Layer 7 of a small transformer language model trained on English Wikipedia (11 layers, counted from 0, width 96). Numbers have three digits each and are written without spaces.
In attention head 1, each number of a token's query or key is one row of weights dot the token's vector x plus its bias. A token spreads its attention over itself and the tokens before it by the softmax of 0.177 times query dot key.
The model reads these tokens: " Ass" "oci" "ate" " L" "ibrary" "," " Mil" "ford" " (" "17" "61" "–" "18" "20" ")\n" "-" " Mil" "ford" " L" "ibrary" " (" "est" "." "17" "45" ")\n\n" "-" " N" "a" "ug" "at" "uck"

Query weights of the head. A number n stands for (n - 500) times 0.0008.
q0 (bias -0.176): 158490535509467527366548518393491373438520466416557356583426270412565530448370339584338614626404654484537544508550567354901635564376423399658516527672549325509472446589660468536348273410513419130592460438432488492489696476288556276521422343609441507788587498411608592336684313648641700615
q1 (bias -0.002): 543941351586137519901655418364672568561442093527377444582510414540489430673422393737361469456538419372520548500596536390498490305710473500272744689440535459525428642456557451486543695629503386508415758486638567410242456451549594568462689314309350607617571632498486401367267575519456513755
q2 (bias 0.004): 508473519690701640355533503378411244412451381532368744591544712659474757207527465396812555471775555578552365338452759549857610462618483542460666469420363299492451428517548318528340388554471507576466524325610426774548440402343514336493708479606510428492523458415328294461547667848632510413
q3 (bias -0.252): 284466560554483489669453565469555433362441475908381608488671524569731751531574457699653552319575512377718415699436595385523345478301407290341667440317764524352452289645646381472331282559589623602455698488625082504408647617834571645447492375460617351530529372590641028507383509387441489624
q4 (bias 0.104): 376536452416522675325255537529700558601642454396408491546501718311496408400559407464323729386472554466411499500493679647394384556402545538423656574209575411525763468487517519541585501518392506730454724543611645568300405516605629508632669541603548345578407385706482663561577363423381406478
q5 (bias -0.067): 381707497459318433599418394586599584448519386925686487354520458697469480519417406566442458499478448285535603481306729735365338540647681497365631424460556420503501631475464531574356549476475614593598417447661612437316526535816730597439531513277393608658447417805616185430528292283372360539
q6 (bias 0.091): 394380287521437685435467550237741323759397703385440327339169468600481560244319415738449688386650400421420645514406888420394449825474636511531552475463347280478496636412460525814425436264365370616654501442566437791521567614420486592538586652364449546603420695517539702557428486476426710224
q7 (bias 0.191): 417279636540089673389292662474756552521515387557624493537451376325547130236494290482672431584373392529389490378442458510491504636268373433410426447483507544437409568609406588534477564357466498457461469719623706791435348791522585409455710543529741369511584595701732659721467521501415413308
q8 (bias 0.200): 190427255408160590618326651377601458870499486582469640459424548607617298491559437478329576513536412642651625571426592636645513652493443468474366365415359441398582609445447475603507476493721445649683392413537546662488610371771559410536663451473518333574483541674609340688251399565613616435
q9 (bias 0.252): 450358283499551760462330561324407591699365336497416540499542491591441543242609296582419626743431543344528651608362392517656532520255566759351457451539334394316556603317662708533547448728450627653724565423495419808658311477476547544320551408439371357607405552731515448568430398645492449225
q10 (bias -0.024): 608657385718656415917594637427583727618587418748388448264450534167725257394499562713406770346453320321398523649590557495446411318146655614385490427542529529609473508482507468569579675491449730543508502489501430477472434292560731666559477616384575422434580617474446475416346632465463500588
q11 (bias -0.239): 467848583709505377660437303502358500345799533601553235732660468375369496565347559577149352651487550401345479491638327462603469226510653505624531631564604661573572397514587406420509463614410561611619528671506556385482478395441442415449289561511332623487551508391308558350583518385570440481
q12 (bias -0.262): 423449558408477456765719731675322628463246496378302477519350425379601612635337403647664483616488415479572551607534151311494419505035593172608536664511644524565416294541678477588293342354625443576284577547226576264503595528706729490557506458796559388560734646604644090458271585473610529389
q13 (bias -0.166): 538474801354543417356483408811272645361615572371353407653554570312574679478385538444644511280451649556454550399556557323501441650392709563703378521449546700635251171590506373604459502344448429660239484538457582388433554488244493281463456528616535409621621543485408571322531709413617292547
q14 (bias 0.309): 244442507378420457270603697529641419622372666398295727411462387626382392547660318298361519401582397478545644355328447592426617667499508492287549441791490414329697446335205716750486398693619510146558547694575396490438453507634583556688557471706529616680415337868594588358538577546702337538
q15 (bias -0.222): 532454519532484454244369599447390507378406671495371632404698472516514656556624580590218485499398634693726524746414586597597283651376289418539573603326607615523515290555747420544357151495649457457472487470579558446562717550817310674310508392669465023529531601473571218574734368464744839382
q16 (bias -0.238): 562586714526664644543488510638407452625599804722396671320539311335501472441508600574404540409440577310492550554453411536155306453491575185569356331504703461535678380524528634573360307664453747570552462406507394541510631262669759472443313577529515366489474385572513259426610519352567552415
q17 (bias 0.063): 656410302575308573302406403319570377575475597571273584433687637483500472372515569639492555613422737467500580510453510438294383285569536469456686482307421266362411682467689543295464522578638549524481621544637724436807535460788391637303606585465547603466427527655397425387451569551449630428
q18 (bias -0.215): 564367418606803404614665400460516390386449303642197544523643716559381684474615694636549581392738512454514582457502669365608490322493493643461348640232523392629191453565656453390593446326385611459480438496469579411381505657483545427407545439346579554411625480450365345407431541621502574550
q19 (bias -0.157): 606417447524572479361381417461264383532586509450504510583474668522374613420641706552708372510556563736383547368387521516697480730459535567682180303547403549688386466485626496470416519236431606556451396549201605706628696529483065450440371399594528280467476355473447827303382443749660674287
q20 (bias 0.183): 612810445472253568685342480675464612506666389533355663307619594611691555608266629478215451468590436612698506575520328657180521433601550464359387531239493574637541763431600526391570638558630599658407396633385395491405305527652472499278627606407136525470413539696526465538669365215348359467
q21 (bias 0.142): 465519362288600629575632597386346571629466440274638584245332377652404660377503543496655224355717601458414518754408424324297546703612386450526513402636465440542471647489689500636626515358469435627540421423188434757699496649446437715402474846607485522512617573448635713611244594292460351218
q22 (bias 0.119): 369437389502548353418233430369520733481806428475703417809685658346594393551605423340396550667276623325474474434451069512719621509262674633573502404664521553505605427518518430433702485638526524589533447603446325573633348584395342583344369435630337459469299295683591669621436204559534398352
q23 (bias 0.126): 495514501415337659535458410519435455603391408140595438567687507427286603668451808712423334571539521389528547620367537625418515813605263574392335594610512420475427486501921485516576419341557357447478348434677652522518336448573315705037611493452488449755532656263712442559408475348502157520
q24 (bias 0.282): 359675737455431571481417496445649651468496517481442512630505396555430399579435414563315421558476616630415500487614466484268532384502397511493493489458586320474537669496259533317601695668357498441431693762571529466404369338493556365580671420773420736418374606856302608467764435334231414510
q25 (bias -0.155): 380760488541555553513513541528439503689433429409727323604343399479501502453535319610601739741352510318344596566268245491775503413526587544565601584599484410430399332616546445454541601527621502515512573499559444494550542601256525597512144583394574810371441304442747531520358418326550446636
q26 (bias -0.283): 704784388504570461392668517766554569475490454577521592412505426456290525555492144417283731790341580237530670666364325673468335176644477203536841633499525535423487344482653518673520377519808493570504508409446604454693408716478454640446411685345387533358380446338478275466586610197506404671
q27 (bias -0.080): 361476555603263617554342741555622556652509345597469609374641480354678597377721493653449693291378445446730490635404602668714349585487483253314503421390640613367436412500494462510505376517660455537341482536674421689516388410899220548399572529509742575644456439817461140661314685358586593592
q28 (bias 0.274): 493427498459636626530600603449289319343097634340234598574499477772228650442399478540622362825730638783418500217664352414356690557489313639490212735672477227235606582418475643451309505704218356205608582418419363519475418408054735250536580522722455420441749527393467642537976647668426401400
q29 (bias 0.312): 604541650619292497480533332266550519468427484482299540489622452417758428472313464475455454400518511611599413438707605429207607325597482622418725505539461465496586599453336326376524628783432385489401527582606572585462324246297470418592642499562481336524561658525440425429642652678542737521
q30 (bias 0.212): 289369697403410579244458440489398431396279561166652326630391487559461627462533410442581506619286526717418507680431404543569621588613584740453636603629229623639549168410448391581728595549708456483649485450557598489517188678286474509440313534469572552470510454355606551555842462545355397491
q31 (bias 0.249): 507377431451418546471636663393761636600557339143528490528387508746628517517505733481230239556451457608706442776511535590414601548655339507416528568353309516498555537343581598625807559524803284503576319317434652572496432371544410495443679453561419288424410642250467680625404417463208852407

Key weights of the head. A number n stands for (n - 500) times 0.00096.
k0 (bias -0.326): 285514551316474517362544418354365574647554552592479566635662462510567519266479351467457503578402415464544408426428559497572679514548673461494559379536497456489542445480501400588404405592384410623532543416578421482623469506443510445465658535516388431764568530529345473372435571556639443550
k1 (bias -0.261): 448540554307506481653562408484636689458494418405580438470463562617503427513435581654445441540572452458430447503590517455248428497433665637438574660543430506621450405579598330393566482603372606592377566509535524432439529577306688579418609345341378593804776370474498485270445624327386650618
k2 (bias 0.296): 502287412446523460356567531315368207382463514464339616534460592490468598269508522423609562547612497557314447490528610297607532521688433582512573490409627317539474318466585499609465383442479672595458474482554206639657509567497540545411599467590665417398544516418471474496498539723615563437
k3 (bias -0.234): 456454504508521439422409394477422486590442571601439628508462458406563436389553505565576369284515454570413577428463565449462475634441790521484522463673488482333365626522609472526456442460464570536539522515468431467405450573478625553460438491623386540886460525562596482244370430582574618467
k4 (bias 0.102): 435518517750537547548395552636545445361507367610658365501404534427486388489703406489384550493446582524399528565488524518491416481467356518412571383540303516689455362493365613406492508492581409568504467597670568584597575473627612561397588419408588422405392381501486616625409527348463560476
k5 (bias -0.227): 497364556591403517546548322604360520720553587422659387464465405624547396575493541566427422381465644421428747434422489584345564508597668474434458592555314542483464472501427514510507447513465550534615491486641472513542527518451600468465483473367345567803377394434581486372401471408406524546
k6 (bias 0.324): 306460458397395754517592650258568381534522493480514464288365598512503439502475345422533529478564424540442594480385542565420571667684364562580419350489282563475436627308464640569436469443642419711558554412601550721754523365533615350476658431398572413539662504440495544656502553551474541292
k7 (bias 0.179): 251416400707335546568511482569529558395455387584436259336420397467565549523485409552544542530515425515547546618310500528691240607457384457402491494464481601424585427467397418488451577560532529588606459633571665620638591610609541564639485426522805591430405467514548450712356457390480451540
k8 (bias 0.433): 378476389552275637471509590512564589474492432517476446523409360527507438619486554455537492472582376611620585557382495485492437566552308449433399424291345586678531450529432476435515381506572489398551534560653496574652637476544596651541549546538590383384572622485507489690399427429498642477
k9 (bias 0.204): 431452531648449593571418654508483520510437373460477460508536465529485489536550465582569478684545450569508604580440478600630544494527222525378474409396373479551480439418428511378626465643613527444409577543606406591631558379621603518520487474488564511309537569473468434710521590336514556352
k10 (bias -0.346): 625447525485586468541480451502597537455514507477596507296562472431600481497394597587445603458548426457307566406499581584352589529302851647432475447541385779521428553398340552308552613534350484653412557623527481372458564224490591613634473492333486504651514612617603476371579336482437520509
k11 (bias -0.254): 699642647367661518518474357591474651643615506485589426615584560522527474367490498546462482566400512422407452357517423469486630366598742533502560549587592490478535526459461478497413586437376462588434477501451480482497389517433403498468491497507345491732408482537465517292502491551430605466
k12 (bias -0.472): 400507561364482503651479408506515474627421663531433470494533449426530545363433447599547424481498461488580416492508485428432539433326858402513463430623537525361497572469505586562490350331479537533437494564314437473516381494400641695564458380697329517809442572504495440398367585444576363421
k13 (bias -0.381): 506445624398625549526492396579524443560602597450495523577463608439660503308505511503427523391553614408562306412489555366458831493342689436608431424604529500484503490422531633556463488429418524652504335453399494505495303513533459465478525587481417533609346490531472528384463547540503405484
k14 (bias 0.356): 363451535521438567476550616484488436452483411545561590536410466410463516645416487504450479522473565755500515587475429553514592477506162455333493470479447489531599474512309420458562519554620342307603545579635511548510633416449646584497515527443520584390551450406463416736618565440622413584
k15 (bias -0.128): 488473520452541452418424496482295373541620552572478573540661489461553485393541443494554369367512483552548476549415547430540286468489682334554503448607477514407487545533634533521407326365576391516469481469462468438543489592664385447416470487693236435886460551633477435288339424509539579414
k16 (bias -0.153): 614518581498613445348467397533309418625471657543523544439626499437566381501427438492497498395475579465455650449447471426366557437393733414649498399611475414450424599476417517487394505398443482562629472585440452510560526431500412574506395504449344496740450493552501477352447432464526524387
k17 (bias 0.195): 666510400711410567446547494446465260517513555498314456513539639600435410491502485629572468523570466535429530652602652678421269382539517523495560462399449378532587707414637435396561425667619406591520580604361620468683501424550445457524448431485517451642415440373526490548573359294396763389
k18 (bias -0.379): 626518461591568397544473442394449349548515504466427604484422497506557533372447570557504560403585532438402440515544650399494370555581800664575462465535479501507460585512585462566452423557418543649449482445415479565442441510442454415443444460495361520608491566438464552209357634625555508463
k19 (bias -0.225): 544523435395519561473456593475340206517604543384485541527525593579636604466613450515578552448567386474574230453502522425627692657438511510556494492374427463524652612438624560533546608430389462584567534488460408567635428519407206394423480464629442361493430670417467584459354386626610478209
k20 (bias 0.255): 578535534536369553645443427666529616483403539499703535505570500571375520708613641533555405491446559508568488587454477499416510340538265505541517494354396714458486489626409519302563515589577476490408393516514610473495512555569503621457391514388619481275586365398581431543534442408395553417
k21 (bias 0.312): 374576450343449548598461572447519500525397419437466440427461585409437577612557559533637417489466528587433499506410495639530535454496336472553404483451425524491416688484619596521568523428681547541551547342486478614577542435446414499517526498512663479206670530429565490767483488408586333367
k22 (bias 0.135): 480527504691362502460355636634497736488485388439533428641574533462455450478612540492466434721388466543515415479627396588719735549466281421318566526434504582468505407453369469352558649552560468487413441520510489483581508466495466599448444579546567452236422533432544432641539414427508479524
k23 (bias 0.093): 279597546509551532656474592361434601567374313313463432629493503637377647680547644504485313454504761393546418772343519549579455506561336484564598580427471502694357480555619480511423466521582360631489450426598502423540367383615423524338433492639547535542610549417503355651467414256368419404
k24 (bias 0.312): 515564490624425483622490457555658557425463463683562428501490477486406394510559510514502509551446519525558464514625356577441293403512290467480422602537586537512530361513410426385423604641502478393545489557637540446501575558530538503578429530401676566240543375379335493567646623398456557560
k25 (bias -0.312): 495536594379481505511338449498645578514549392464570313614531415457394384285486406492438550595359424363454604364560428521555549509424662541540513538513503426530422523503600440536557613433468540525508708478387518528530354515323483471428411486345483603828460586532651495406585489546527313484
k26 (bias -0.346): 594548584406527381542510407493438591586566432460503410495623549469418431436495329476502567530381576472435681515503613440405418397557780411545496481586448439467524568587543590516594539291473549514499482538324554417574442596498434483363353489459342594797459402604602449394564519530466502544
k27 (bias -0.277): 495404574587410596378409426498460363510509395544398469439427526470572454447544510516655522295372499515530587575329597486400431675349792418366553490477498503536417597483477472397501393408436459503580434630571550553414431538620438547339481608621555416976526515578583461282347498471609581515
k28 (bias 0.348): 549607509457642463497573566413507435383364626523419471524513443506431637494468493428470501646478522587486496524511468477657352353588141547644508436476680458524551408539424411571507397647549593402439550461585353588552592538543615524569387431576624579131648491421370353646668676421568440492
k29 (bias 0.423): 433505435518521568488585543474601490308470548495484622428601607514561528441378621413581478509553442490560486484534444535472469480487314560386446570491662463540577358576524437342469447683572449442373421517559530400612576494504636483588651509421710421207516382538455398614681446479464639589
k30 (bias 0.193): 510415533568481501465471532439596487396403398414570493623391468572462550440467481337477394728386534500649511572495471598687570433553271418563409467493545505499523338618530438492463534456736507433398528552602553504515417499605483382393449520484651629181505487519438440766626492541395403604
k31 (bias 0.410): 452591443564417554488521578518590533435434327407515506468450529574376521578493576458501449539423460670628475543485435559438281480567243484543493478371428562485538408619556524456542452543612450518423458536536534411458596459670486518459571513543597433221684596498410485765452571515466495549

The vector x that enters this layer's attention at each token. A number n stands for (n - 500) times 0.018.
0 " Ass": 519507475527497496514538470502457500524468490565560476408502488455633468435467510604530449482598462468414556505535462422502735447486770520465482502581421495524440525457582480521454396492495420570463487530565497429478437580481459511479481417503411460795454439505528485410464498424552647465
1 "oci": 581457496466504589535460452443489497552537540468511523509545544496561510463453494559504494491482501499481411446504542427443692548487758547514522462537384487501549488443499516467563464538462494579428473408486499388561449527457463461461484409478387491963388490489513499358519498541538524494
2 "ate": 541471494413506452516473458447470479582505572449460487486598529437611511508427475459460526449525467461479534492475450472495700525492726581462506448491415477508521532403530469516584570513486479565483512484413566487511507468513495514454517508478390425907412492485550470299486489565525583503
3 " L": 500515499497549501481461483487514526525558565542481530421557491514692497393460566545482549462555583458521437468473406427471733508446737500455488507537424419484462543435510483478531504481492462561557455469418482485508433504490456493518480514493364529823469463502520486363484463549545479420
4 "ibrary": 506489459450508538537481515510435504584490549446446556464587519407578524507533532445483552367539531487456452439502541441489695578444717557513496438546470494465528503398463512472552527505468478567477475511439544482509475546501460560471467502497402472958415467496514462363467456492557421477
5 ",": 494441487450509496508496434435445552533525506496450506464567459499597458496525493540542525440467504434518546489480481446506718500468785559463489437503382492460478512392520614472517500454495524531522494526413535548533489551542489532512460468473374492875432531503508473465446469521486517415
6 " Mil": 467418498443459514538453533535424533496516520459557555462568537507596538350431547508504506530549503467400433464469443585580689486417818485431482503560457530448488480482488516479482561482476509570479450556394560510570424467498504426458477549471425513862428565575506427385472439505513480449
7 "ford": 511536439476507435469425494544464479533490544417544527497576508441590505456587518419537531478516498523466452464491467487528688560455763562437520461637439548462514570427502574416505531486498495603517472441409497458546465512526462510463481452492363464891413501499493547393441440591502419445
8 " (": 455446520454543512470420507499409542527564463529460576393604476503577448445546495474531438510482507458517611490541451443486717528437730521496480435512416473525489530396549471459508515483474480574497466496443503523559461501564509533492540456512369527850430483515547471414420483499466582419
9 "17": 480455514394500524438462481490462499522524570543543505469627486537524503466486446508509543525485512454475532504505483510472666494502716495452535444593440415468553510358489660530508462514428473565574431458491495505570419563477499494389511482478385504889392445569545425424548477513514513410
10 "61": 524446455414534510461461477516437531607478585511481513421595457511554467433486491467511580482473496495493523457502487510497672553466776460505470477566470476436546552369484618526503487477443482565582525467409553465582410515512474472474522515552389498849396398558488446415513467475526557401
11 "–": 540443559406536554486463460498528498602515540529462527431650446470558473514526477483504441531485506496440553499497482447483687523430729457530468420531489515492505583395526542420464426431455515552517469464444560551589392536532602429516435498492402495868398464558513478452514468452461536396
12 "18": 544515502382496520512481472484457502543452572506526492458613462551525507476489407519495525541494503464494520534526478490460660521496745493504493422572452467470534563353501659522483446482459484607557449448414535483543403573502505496443485516471382487900404451549484494434522501461497505364
13 "20": 644498432387502541499495438481451544552446549493472492450519530496527498490526441491503552487490498501503521532457487505415647534422757483491443430584458429497639607395534596495459430465445526622537488478388554463581458546526503486498472542526324468860378429557475496446519504426523537424
14 ")\n": 564415542427483572455446468540492547567488500502496549417513485527556426445487496515531507523486535466483542455476509498428709538481763545426560437582409520493402561424583521421449482476473494597500478507436594434566501528506567466474557491464433484800493408542497454382446488471411559441
15 "-": 469505533480501556464388442474547558540556407447542452399538435535584433515437481493468506486468514473447515447448562520516735491509734565500507479592427483513473550409514509460496543469462517500460500482498518501513465532506594488436559540447375568802444462594512502381455441478459537460
16 " Mil": 466456486431463514559465511548458557504530524493577530499560493534596523394423522526448521545507516451397439433472476593550715470459765533412510514625488543442488516458459476468467572478449476558492440545474542477540441473465561416440498575452387557797419546554492444337489439465476483511
17 "ford": 500581457460512454513436479580492490525495530427556502516566469458576484476564520439501524480475503500488461424508471507508708542469727584415529458692451559464504566401462555410481552494480470584531471461468482412510495497494521503471490463462350517826427492488488573366466441582484436502
18 " L": 457561500486547493526449506546513544541571530501535518430555460500689487454507586530466544470501593460533421458476383423444731509408686525446470516564423454523456529416519482466524545476482456557582466491422498464478458510493460522538486528487349552740479468480498526345469442557524430428
19 "ibrary": 474515469426515527580494504555461535608497514438484533479563504406581491528534552444466538368504523486491456421495525457479711582421657582506481429566459507476527498379440548461552544502443464571506465531452526462494512538495498567494469501497396491863423472488528474366461436494533411511
20 " (": 437476536400563517528439469527430567528562443512466555419600463526590440464498502483512415490463490433566603470554448436465722519459690511503453434494412493497498524377498532453520541500455443563543459501438481528540513507550547524535557446486390551773420506521543472426418494486474590435
21 "est": 453436543404480582490458437499556498526522570469521472557631413467581492475467452506418563547475504447505499496406534466455721446470595520521521446578449489485531491396488478557512500522437432559543518515561456541575478514467517490493517479447388490890479487541547416354541455496513520382
22 ".": 437451553471551479533380444481463507600450592542479463465583418514541505506523431502483484483448538481497526486473502491449723516511724523490429448560444460445484494360497587456481481471476473578543547534462461536567491433504639470511489458441387499793503471545517455430518458557507546478
23 "17": 519461508367505512562477469491486514525467522507496472445568498568484510517462472513535543486497528442501534509495474497472689523470720532458478452606442450465508528339507680556524480484424483547584446425444486455538425539464578498460524490485408533797413452552566439416521480507522455426
24 "45": 547463477395530500546465472516509536561484525490444488415530466538531477497470487491514555490485497480528514475471471496474699566460756493492412483628468466439514585357480672499465480458451504547568505450373544480560431470508516504496496546545430492786429412530544456424490499453510542432
25 ")\n\n": 513447545463497579511450482589528505525499499500490519426513500501611426500528486527501495465504513480445538504488514422404732541486661527391515447559377513480418535406563471406431486485529492562530450509495485515562514527513597539474532535502447478748483357511555469372495495464442594454
26 "-": 449496550492508579485392445461533544519556409432521458394523450557570437496438456497485505478497502461434540467481551541486746491517719559523502477546410470498442541407494541463505524489493551506467489495483474550513467537501627482443538524433381554773449460599500482418472460484476524447
27 " N": 502500573499481536519421506505526542532513472499480477489538469545635434349459468548494514493515510395489433453546368525470746512494655516443518504649438476493487513449480553455438541491531488647484459487468471510468445525497519467508536544491407539776414405501519481420532520500390510475
28 "a": 484506557530468509445428434500512474564535545494514492560448500465572501507500478480499490537458546487438392454548485452439768546487689520470565492576435440523464518427490500476467571456475444597511461567523518518486462496415482463387522554496439567748413513526463526367467479490447466574
29 "ug": 494415520381486505503485523590489478506552476404481415539533527508576484561524501501534506502466519495414385455451525519444736518447787569432466505534490520480520485448481501510563547492470468569534484550530531491533406400444484533439485424529361481775472468487470497418497507553447528582
30 "at": 523546551419479492479474422559408515555532513357468457553541534492568499546494495437542488463444441467476481466427485458506752492462735596502433481549442471480560534425496510479523578512497518529467449510458539469544443432494522527552536532518391477773423517488489496396511459484474561472
31 "uck": 475565476425523432568487437519450493580494525432485489575564501558642487461598524439546507450449469489494509456426397468500722500513663535498492447498444488475504534398437521438555594523470467588586491497412514448561424442479527502481405542508377456811460497485511507427484481565494585448

Token 12 "18".
To which token does it give the most attention? 11 "–"

Token 4 "ibrary".
Which two tokens does it look at most, in order? 3 " L", 4 "ibrary"

Token 6 " Mil".
To which token does it give the most attention? 6 " Mil"

Token 13 "20".
Which two tokens does it look at most, in order? 11 "–", 8 " ("

Token 23 "17".
To which token does it give the most attention? 22 "."

Token 19 "ibrary".
Which two tokens does it look at most, in order? 18 " L", 19 "ibrary"

Token 15 "-".
To which token does it give the most attention? 15 "-"

Token 5 ",".
Which token does it look at most, and with what share of its attention? 5 ",", with about 50%

Token 28 "a".
Which two tokens does it look at most, in order? 27 " N", 28 "a"

Token 25 ")\n\n".
To which token does it give the most attention? 25 ")\n\n"

Token 24 "45".
Which token does it look at most, and with what share of its attention? 22 ".", with about 30%

Token 30 "at".
To which token does it give the most attention? 27 " N"

Token 17 "ford".
To which token does it give the most attention? 16 " Mil"

Token 21 "est".
Which token does it look at most, and with what share of its attention? 21 "est", with about 60%

Token 31 "uck".
Which token does it look at most, and with what share of its attention? 27 " N", with about 30%

Token 20 " (".
Which token does it look at most, and with what share of its attention? 20 " (", with about 60%

Token 29 "ug".
Which token does it look at most, and with what share of its attention? 27 " N", with about 60%

Token 26 "-".
To which token does it give the most attention? 25 ")\n\n"

Token 22 ".".
To which token does it give the most attention? 21 "est"

Token 8 " (".
Which token does it look at most, and with what share of its attention? 8 " (", with about 50%

Token 14 ")\n".
To which token does it give the most attention? 14 ")\n"

Token 27 " N".
Which token does it look at most, and with what share of its attention? 25 ")\n\n", with about 70%